Layer 9 of a small transformer language model trained on English Wikipedia (12 layers, counted from 0, width 128).
A neuron adds its activation times its output weights to the MLP's output. To switch it off is to set its activation to zero at one token and run the rest of the model.

Output weights of the MLP neurons that the questions are about. A number n stands for n times 0.014.
n18: -16 6 10 -27 -10 -14 18 -12 -6 9 -16 0 19 17 -2 -1 12 -12 -13 -29 26 4 4 -14 20 -10 -7 -14 -34 16 -7 -34 -6 10 7 0 15 -26 31 6 -22 8 -29 -33 32 4 -22 -6 6 -7 23 5 -27 -13 17 6 5 17 14 -1 28 18 6 11 -18 5 21 6 -5 28 -6 12 -13 7 -14 20 -1 8 22 5 -23 13 -8 12 17 12 12 2 36 4 16 -17 39 19 -25 -20 24 34 7 -13 22 -2 -36 23 0 -23 -2 -35 37 12 0 19 -8 -18 3 33 22 40 -1 18 25 14 -6 10 15 8 -11 -55
n66: 31 12 -1 11 25 26 29 24 -4 -28 8 -54 4 11 15 26 -17 -13 12 -5 40 -28 12 35 -15 3 34 4 8 26 -1 38 6 -22 -8 4 13 -2 0 12 19 -16 2 4 5 -1 5 -7 -2 -7 17 -24 -16 -14 12 -19 18 17 2 -3 57 -16 -55 -12 -37 -8 -18 34 -12 0 -1 2 -21 -12 -2 -38 13 -15 -2 -8 18 -15 32 -9 -4 -6 -9 -6 -13 -7 20 28 -12 -42 19 16 -35 -7 -3 27 12 12 29 8 -1 -1 -2 7 0 -2 42 0 21 -31 7 -2 8 17 3 -24 24 21 -4 20 -15 -10 30 1
n139: 22 -20 -16 4 -32 50 -22 16 21 -24 10 7 7 -13 -24 8 3 3 20 -2 25 -13 29 11 -4 2 15 -12 -21 -10 3 33 -3 -20 35 0 2 9 7 11 -6 -13 12 -33 17 -9 15 25 -14 -1 -9 -5 -6 -11 -10 3 2 -32 -7 12 13 6 0 -26 -16 13 -34 -34 -14 1 -16 9 10 -20 -16 6 -3 28 3 22 19 -17 17 16 -6 26 4 13 -14 14 -9 -8 -30 25 39 30 2 -17 10 -10 -17 -10 -1 -10 2 -12 9 -1 -11 7 -36 -1 0 -1 2 -19 -10 -26 -20 -2 -13 -5 12 43 -2 8 -14 2
n151: -20 41 -11 25 2 19 3 7 10 11 3 -22 0 -24 60 7 -11 3 -24 -14 1 -12 34 8 -32 31 -9 -9 27 4 -9 -26 -6 -16 3 14 18 -20 24 -2 -21 3 -27 -6 -6 -14 -4 0 26 13 8 -17 0 19 20 -13 -14 3 -1 -4 9 12 -1 27 13 -17 -15 2 15 4 13 12 -15 -28 -11 -23 5 -27 14 -16 -3 -33 -9 -3 26 13 -9 -23 -3 -24 -26 19 -13 -10 23 -19 -6 2 31 11 2 -5 10 33 8 3 5 1 9 17 5 1 -7 -34 6 -13 -18 19 -41 20 -3 23 -12 -5 -3 -21 5 10
n220: 11 -12 -21 -7 -2 -19 12 -2 16 26 -5 -10 44 15 7 7 -6 -13 23 -18 47 25 6 -23 -27 -22 -33 -30 36 -33 -14 -23 4 -18 -5 3 -41 -15 3 16 -9 10 -34 -13 -5 -11 -7 -62 17 6 2 -13 25 -1 6 -10 5 7 -14 -5 10 -25 14 16 -37 -9 19 -19 -5 11 4 33 29 15 15 -7 24 38 6 45 9 -13 3 1 -19 9 -31 14 2 -29 -10 5 15 -11 5 -21 -45 16 15 14 1 -3 -2 -14 -11 20 32 -8 -17 -10 -5 22 31 6 21 11 -41 -3 -34 2 -12 2 -4 -25 -21 8 -9 13
n233: 12 -23 -5 -9 1 -15 5 -7 -41 -5 -8 1 -4 -10 -17 -4 -15 16 -7 -5 6 -8 23 7 -49 33 2 6 -10 13 -4 -11 11 -4 -22 55 7 21 -42 40 30 41 -6 45 15 -1 -25 -12 -10 23 -12 17 -16 -3 14 -8 -20 -18 7 -12 26 43 5 -35 -5 -11 0 1 -4 20 -10 6 19 11 1 13 -25 31 2 -61 11 -11 10 -2 -14 10 8 23 -9 22 -6 5 -7 7 -14 4 -29 -28 -2 -15 4 -13 -7 -21 34 28 -25 -3 -12 42 -6 29 20 25 -37 -16 -2 23 -3 19 -44 -3 36 5 31 -27 14 0
n261: -10 -22 0 3 -23 3 -18 11 4 33 -5 -16 10 -10 -18 26 -6 9 0 -3 6 -10 10 22 -16 -1 3 -12 -8 2 3 -2 -8 11 -7 -4 -25 14 -18 -22 7 21 -9 3 -5 -5 7 47 5 17 10 -16 5 23 2 8 18 -23 -16 -10 6 -11 1 -16 17 4 -13 -6 3 -9 9 4 -3 14 -12 6 6 -6 32 -13 15 3 -15 5 -3 0 -11 8 8 6 -4 16 -28 9 -30 8 6 20 -1 -11 -1 -22 -12 -30 -15 -4 -16 0 -3 5 -26 -6 12 8 -6 -5 -11 0 -15 40 0 25 14 62 -24 4 5 18
n281: 14 7 3 -21 -3 18 -4 -21 -21 -21 -20 5 27 -10 -12 -15 2 -52 -25 33 -11 -8 19 -3 -2 -10 -27 -20 -2 -8 -6 -13 0 11 4 -19 -27 42 13 19 -5 -25 15 -1 -15 1 -8 18 -9 1 1 0 5 25 5 -24 -10 14 16 -1 -19 10 7 18 7 -18 -17 26 26 -26 6 0 4 -5 -7 -7 14 31 6 -1 -41 -10 14 -5 -9 -4 -14 38 -5 2 -49 8 13 -3 -12 20 23 1 13 -5 5 -8 0 -3 -2 -9 -14 20 -1 -15 -3 -27 26 -14 -3 -1 7 40 13 -26 -29 -46 12 -31 -2 1 -11 14
n399: -9 -13 -11 -6 -16 3 -3 2 5 25 5 16 0 -6 6 18 25 9 -5 -7 10 -14 -7 8 12 -7 0 -11 28 6 7 -5 -3 4 24 -5 0 -10 6 6 11 6 13 20 -14 5 8 10 -10 -14 -13 9 3 16 -3 17 -8 1 0 14 -5 11 5 -9 5 -1 -1 -16 0 20 -24 -4 1 -6 -18 -16 -8 -10 16 -3 -17 1 -13 6 -12 -5 16 4 5 -5 12 14 -9 -2 -12 12 11 11 -7 -17 9 -21 7 -10 -5 -3 -6 26 -4 -5 8 -2 14 4 2 -6 -7 12 -4 -8 17 -13 -8 97 5 -24 23 13
n412: -16 8 -18 -1 -6 23 9 -8 -3 -16 -21 9 -5 -2 -3 -17 8 -18 -4 15 4 17 32 -27 13 6 2 -16 -11 11 -18 9 15 28 10 16 -11 -20 3 9 -23 51 14 12 -2 -6 -21 -10 -11 15 7 6 -10 -16 -8 -16 1 47 -1 9 30 -1 -6 -47 -15 -7 10 26 -23 -23 -18 -15 20 -22 -10 16 16 -27 -1 -1 -44 2 5 4 7 -19 -6 -14 2 20 5 -16 4 5 -19 -18 57 6 -9 -54 -20 -19 -28 -9 6 1 -8 -14 25 2 -17 -14 18 -5 28 -7 13 -7 22 -21 -9 23 3 7 -36 -27 -7 -32
n423: 10 -6 11 -6 17 -5 52 27 23 17 -9 -59 -7 -18 -5 11 -46 31 27 -19 45 -10 10 26 14 5 -25 9 0 -2 17 -5 -13 28 19 11 -4 -35 18 3 -12 20 12 13 -12 -7 -14 -30 -26 -1 5 -9 12 -7 -30 -7 3 -6 17 -15 16 -21 24 -2 -48 -12 24 -12 -46 -19 -14 -17 -1 -10 -17 -38 4 13 22 -25 25 -8 26 -15 1 1 5 11 11 24 -2 -3 24 21 6 17 25 5 -13 -18 -13 30 11 23 4 5 -21 20 -11 4 -6 -17 -14 11 -14 -1 -23 -10 15 12 9 9 -7 -42 22 11 10 -16
n494: 9 -18 -7 43 2 -23 -2 8 -1 -25 14 -6 -12 20 -22 -24 13 -10 -22 12 -6 -6 -7 19 47 36 -24 30 -3 -18 -2 -15 7 22 -18 -4 9 14 -11 3 -23 -11 -25 39 -26 34 -16 -3 -11 24 1 -20 6 -9 46 -4 -29 -33 -1 -44 -6 9 -9 22 -18 0 -11 10 -5 5 1 9 -29 6 -2 -20 6 9 20 -5 26 -12 4 8 -49 15 -17 34 -1 19 -32 -34 -27 -48 -20 -22 6 -21 11 -34 -10 29 -32 38 28 -15 -11 7 12 -10 27 -28 -8 13 7 19 -6 46 -3 11 7 -8 -4 -21 -14 8 15 27

Each question names a token from some text and the token that comes next. It shows the activations a of the neurons there, in the order above. A number n stands for n times 0.042.

Then comes g, the gradient of the next token's log-probability with respect to the MLP's output, scaled to length 1. A neuron's effect is roughly proportional to its activation times (output weights . g). A number n stands for n times 0.004.

" I", then "d"
a: -1 46 0 0 -2 -4 -3 0 -3 0 0 0
g: 12 1 6 25 31 0 14 5 -6 36 -8 19 -8 16 12 28 -16 2 -2 -4 3 -14 -27 6 24 12 -5 9 -25 -4 -3 13 9 33 40 10 4 -15 -5 -42 34 24 34 8 -35 -28 -5 7 -4 17 6 1 4 -39 -12 5 14 -43 26 -29 -4 35 -18 -12 6 -17 -20 -10 -22 -2 -68 39 -40 1 26 -17 -46 -3 -22 28 -1 -2 -11 -7 26 15 -54 16 -21 5 6 -21 25 -7 -11 29 3 -30 -7 21 -15 -13 12 37 -71 -12 1 17 31 -6 47 14 -20 -13 11 36 -4 -1 30 -18 -18 3 -30 0 3 -6 4 -22
Switching off which neuron hurts the next token most? n66

"ur", then "ing"
a: 0 -3 0 -4 0 0 0 -1 -2 0 40 0
g: -11 3 5 -20 -4 16 -3 4 4 -18 20 4 24 -41 2 19 -46 21 -1 9 12 -4 6 43 -13 17 14 14 32 -20 -26 -20 -18 -6 12 -22 -43 -9 33 18 5 13 -1 25 -39 -35 17 -15 5 26 -5 -29 -43 30 -20 6 10 -14 -9 29 -4 15 -15 -21 8 -5 -24 -6 -28 -35 -47 -15 16 23 -11 -44 43 14 -31 6 -20 2 -23 10 -11 -3 -20 -2 -1 23 30 -8 -28 -20 -10 -9 -37 -1 -6 -25 -5 36 36 -9 33 -31 -28 -26 -40 -6 -20 -17 21 26 9 7 -53 60 -12 4 -15 6 -21 -3 -4 12 11 -17
Switching off which neuron hurts the next token most? n423

"h", then "om"
a: 0 0 0 0 11 0 9 0 0 0 -2 62
g: 34 10 -1 9 14 17 9 10 19 -16 -10 5 30 -26 -17 -22 -23 23 -25 24 2 17 -27 1 13 1 18 1 -25 -8 -14 -14 18 -16 5 1 -30 -14 17 19 7 -47 -3 20 -8 29 -45 24 -21 13 -1 18 -61 20 4 -22 12 35 52 -12 -16 15 -58 -14 7 24 -44 9 31 -18 -32 34 2 -9 -25 0 25 -38 -21 16 0 2 -8 8 22 14 -6 -20 4 -11 -20 2 -3 -2 11 0 6 -10 -28 -37 8 15 11 -15 -6 -56 -20 21 17 45 -2 -14 -31 -35 7 -17 54 0 -21 -26 25 -16 12 5 10 -31 22 7
Switching off which neuron hurts the next token most? n494

" c", then "or"
a: -1 -2 -4 46 0 0 -2 -2 -4 -4 0 53
g: 34 -6 -10 -40 -18 31 -9 47 -20 -5 12 -28 -8 25 -10 -13 -39 5 -13 15 16 -21 17 -23 -6 13 -12 -4 -47 -34 7 11 -3 6 -27 -25 -9 19 4 -5 6 3 33 80 11 8 -6 0 -25 24 -6 9 -22 19 -12 -8 -17 -12 28 -36 -21 48 10 40 -16 -31 4 18 -4 13 -5 26 -9 -4 8 5 -1 -10 -15 8 14 32 -24 -1 -11 -12 0 -15 -3 48 -32 8 4 18 21 -2 20 20 0 -29 9 -1 15 21 23 11 -43 -21 -1 9 20 -29 -34 19 -49 4 -40 18 24 -2 -27 41 -41 -7 -17 -10 -4 -14
Which neuron, switched off, raises the next token's probability most? n151

"9", then " |"
a: -4 -2 -1 0 45 -1 -3 0 37 -3 0 -1
g: 13 -14 18 -3 18 4 13 19 39 -18 24 -8 -14 -12 6 -27 -9 -18 -23 -1 28 18 27 -23 7 7 -5 -18 -10 -8 -21 12 37 10 -34 -11 5 4 7 6 16 21 -1 11 -23 43 -7 -53 7 -43 -15 -10 22 -6 -19 -13 9 4 25 31 20 -20 -59 45 -34 7 32 10 33 -39 -6 -30 17 4 -21 -15 8 33 37 34 19 -20 10 6 -14 8 -16 37 6 -12 -9 -6 2 -40 -33 15 -15 20 23 -37 -15 39 -33 -2 -33 -26 -2 -2 -3 -8 44 34 20 -10 -31 3 -20 23 11 -2 -20 -2 -34 3 36 -10 11 3
Switching off which neuron hurts the next token most? n220

" N", then "um"
a: 0 -2 -1 -3 -1 -1 -3 -2 -3 -1 0 41
g: -9 6 43 30 38 -21 17 19 2 6 -12 -3 -2 16 -5 18 -39 32 -12 24 19 -8 2 -23 4 5 -4 21 -1 12 31 -30 -10 -6 -7 22 18 8 6 -44 -25 -46 -22 -27 4 18 4 -1 0 67 20 51 -2 3 -1 -59 -1 -3 23 -45 2 12 -2 25 -10 0 20 11 16 8 -22 3 44 -3 -39 -1 2 -30 -11 -7 1 -17 -13 9 37 -8 16 -18 37 -17 -23 6 34 -1 11 27 9 13 9 -24 13 -2 17 55 16 26 -11 46 -2 11 11 -3 -5 -14 -1 28 -28 -42 -21 42 -6 30 2 9 -12 14 -18 -8
Switching off which neuron hurts the next token most? n494

"9", then "–"
a: 13 -4 -3 0 0 0 -2 -4 1 20 -3 0
g: 20 20 -9 0 -36 13 -23 6 19 -28 31 19 20 -5 -8 24 1 4 6 15 -34 -26 -1 17 5 -27 4 8 27 -10 44 9 -9 33 24 11 3 15 18 -4 9 0 -10 -6 35 -4 4 34 -23 0 1 2 17 38 -6 31 1 -30 24 -7 -4 12 21 12 -2 -3 -9 25 4 23 -24 11 66 56 27 18 3 3 7 -53 -18 25 -1 -9 15 0 40 -28 -23 0 -4 13 24 25 22 -13 -27 1 -17 35 -35 -42 -4 2 18 -20 41 7 24 12 -15 30 -5 -2 -8 34 3 -56 10 -34 2 15 33 10 -16 18 -53 6
Which neuron, switched off, raises the next token's probability most? n412

"om", then "a"
a: 0 0 -3 0 0 0 0 0 46 0 0 0
g: 0 -13 -20 -17 18 -8 -30 26 -16 -41 24 2 -20 19 38 14 14 -43 24 26 -3 31 22 -9 -22 18 -24 -20 14 -15 -33 8 4 -15 -35 -14 -12 0 0 -25 15 -33 32 -4 -35 -24 20 -19 20 28 -22 35 -6 3 31 23 -23 -16 -1 6 16 -4 -23 21 -14 -8 -4 -11 12 26 -65 -11 -28 -2 0 -6 21 -8 -2 21 3 8 4 3 23 32 21 -22 2 -40 -3 41 -15 27 -32 -13 31 -42 8 18 -36 -9 11 -30 -23 16 -2 -23 8 -16 -23 -16 16 44 -18 22 -27 7 -25 24 32 -27 16 -20 -16 39 9 -12
Which neuron, switched off, raises the next token's probability most? n399

"in", then "l"
a: 37 0 0 0 -1 0 -4 0 -2 -1 0 5
g: 2 30 1 24 21 20 11 13 -16 5 -18 -8 -8 6 -24 9 9 25 -12 -6 -4 1 1 38 -25 6 -17 -6 29 17 -1 -29 0 1 -6 -1 2 -9 -7 9 -12 12 38 -17 1 -26 3 -3 12 39 -8 -24 22 18 36 3 12 19 -5 -2 12 15 -21 -32 50 -29 21 -18 -22 -55 27 5 -9 -39 -32 -30 2 2 -22 -72 32 -38 -3 -15 -15 -8 -8 -1 -10 3 -18 4 -43 -15 -24 -13 -12 -10 -24 -11 -63 -37 -11 -30 -9 0 -16 1 -7 34 -11 10 20 -28 4 -41 16 -6 -37 12 -10 -14 18 0 31 -25 -43 40
Which neuron, switched off, raises the next token's probability most? n18

" J", then "r"
a: 0 -1 -3 0 1 0 21 -4 60 -4 0 0
g: 44 2 -15 -21 12 -8 21 -33 -15 18 -47 -8 -1 5 15 27 -16 -6 -10 -39 6 -7 5 1 -6 5 -39 -7 -20 29 -1 -3 -36 14 21 -2 16 -10 -23 -11 1 40 -3 -40 11 -18 -9 -11 -12 -43 3 16 16 -21 -7 -5 -9 -9 -45 -13 57 -9 0 6 -49 -9 7 -30 -39 -4 -1 10 -11 7 -8 -22 14 7 -14 -27 -27 -12 4 -50 -23 -24 -17 -16 -39 18 -16 -24 -6 -7 -1 -16 27 19 -67 0 -26 -14 20 15 -9 4 40 7 -13 -31 -14 -33 50 34 4 -15 26 11 -6 -24 -18 23 13 3 -8 -5 29 16
Switching off which neuron hurts the next token most? n399

" f", then "ir"
a: 0 0 -2 26 0 33 -2 -1 -1 0 -2 -3
g: -7 -8 16 4 -3 12 19 22 6 6 14 -16 46 -6 -3 13 -17 40 14 -4 -42 -34 19 -13 -31 16 -9 -9 7 -9 28 17 -10 -52 -23 -32 18 10 -5 36 22 -5 -25 27 22 -12 12 0 -24 -66 12 -13 17 -1 3 24 -7 1 -4 -49 -26 50 31 -1 27 -45 16 -3 -9 -1 -30 0 15 23 -41 2 2 16 35 -5 2 2 -10 -22 -2 -8 -8 -1 15 3 39 8 -40 -38 -3 -29 -8 38 0 -13 -35 13 -12 3 -8 -12 12 36 -18 0 -53 1 27 15 -13 -6 18 16 46 -5 -3 -21 -31 5 25 -21 -2 -1
Switching off which neuron hurts the next token most? n233

" on", then " to"
a: -4 -3 -2 76 0 0 0 -4 -4 0 0 -4
g: -23 -6 34 5 -3 -3 -9 -25 15 0 12 -20 25 39 -15 15 2 61 7 -2 14 12 -2 0 -5 36 -10 34 -5 -1 5 -41 24 24 31 3 -6 4 13 3 2 -27 -49 -10 -11 20 2 -5 6 35 19 1 19 10 17 12 -13 -42 -30 -16 -16 11 -9 24 -49 2 25 -14 -9 35 -12 0 -9 15 11 -25 22 -3 41 -3 -11 -34 -9 -22 -10 35 57 28 12 27 -2 -15 -53 -12 -6 -14 34 17 -16 -8 -10 19 28 14 12 -51 -35 -15 5 -22 11 -7 0 -18 -47 -19 14 53 6 3 26 28 -13 11 8 9 -15 -2
Switching off which neuron hurts the next token most? n151

"as", then "ter"
a: -3 0 0 0 0 0 4 0 9 0 16 0
g: 16 14 37 7 -18 -22 -5 25 -30 6 -3 8 23 14 4 5 20 53 25 2 -30 7 -28 -64 -25 31 11 -14 44 14 32 14 -29 -31 -15 -9 -19 -14 -16 20 22 -4 7 20 52 -9 29 15 9 5 30 -4 -27 1 -9 57 34 12 -29 -4 -23 20 56 -10 -2 21 -25 -1 -7 8 26 20 -9 -16 33 19 -29 -17 1 6 9 -13 -19 -2 -31 -21 18 -29 -19 -44 13 -29 17 -8 -13 -10 3 -6 -35 -8 10 -33 31 16 15 1 4 12 -7 10 -6 10 6 -2 -12 14 -16 -37 -31 10 -20 25 5 10 -29 -20 5 29
Which neuron, switched off, raises the next token's probability most? n423

"h", then " R"
a: 0 0 0 0 -1 0 63 0 -2 0 -2 0
g: 22 34 -31 36 -23 -33 5 16 6 -3 1 9 8 -7 27 -7 5 26 -4 6 -27 3 -15 -9 9 18 1 15 28 3 -9 0 -70 6 -16 18 4 -1 -32 -19 -8 22 11 -35 -11 42 37 36 10 5 -27 -3 -14 -26 -12 13 0 20 -9 5 -25 -8 36 8 57 4 10 -15 -18 -49 56 3 25 17 2 6 7 4 -26 -8 -2 21 2 -13 -12 -6 -39 1 -17 7 14 13 -8 -4 1 34 -5 6 -34 17 -13 26 20 -11 22 -23 -11 12 -26 -43 -59 -29 -12 -3 -30 -37 20 -8 -10 -18 41 19 -17 20 -34 -27 -4 -3
Switching off which neuron hurts the next token most? n261

" |", then " "
a: 30 0 -4 -1 -1 0 -4 -4 -3 -4 0 0
g: -16 5 51 -35 -31 -6 -16 3 15 -15 8 -15 -12 -61 29 -9 11 -11 2 6 -3 -9 4 -14 14 -24 -31 -53 -20 3 -7 -8 -5 27 8 -12 29 10 17 14 -9 -23 33 3 29 8 43 41 -29 -8 23 -7 -17 -30 -19 10 9 -8 -10 0 -31 13 -6 38 -54 2 13 19 5 25 -51 22 11 9 -47 -6 -8 38 2 6 -28 18 13 -6 -4 22 19 5 15 -28 8 -6 2 -1 -49 24 22 7 -37 13 -4 -8 1 37 35 4 -23 -11 21 -6 30 22 30 13 1 -14 19 30 6 -34 -28 -17 6 -20 -13 18 13 -27
Switching off which neuron hurts the next token most? n18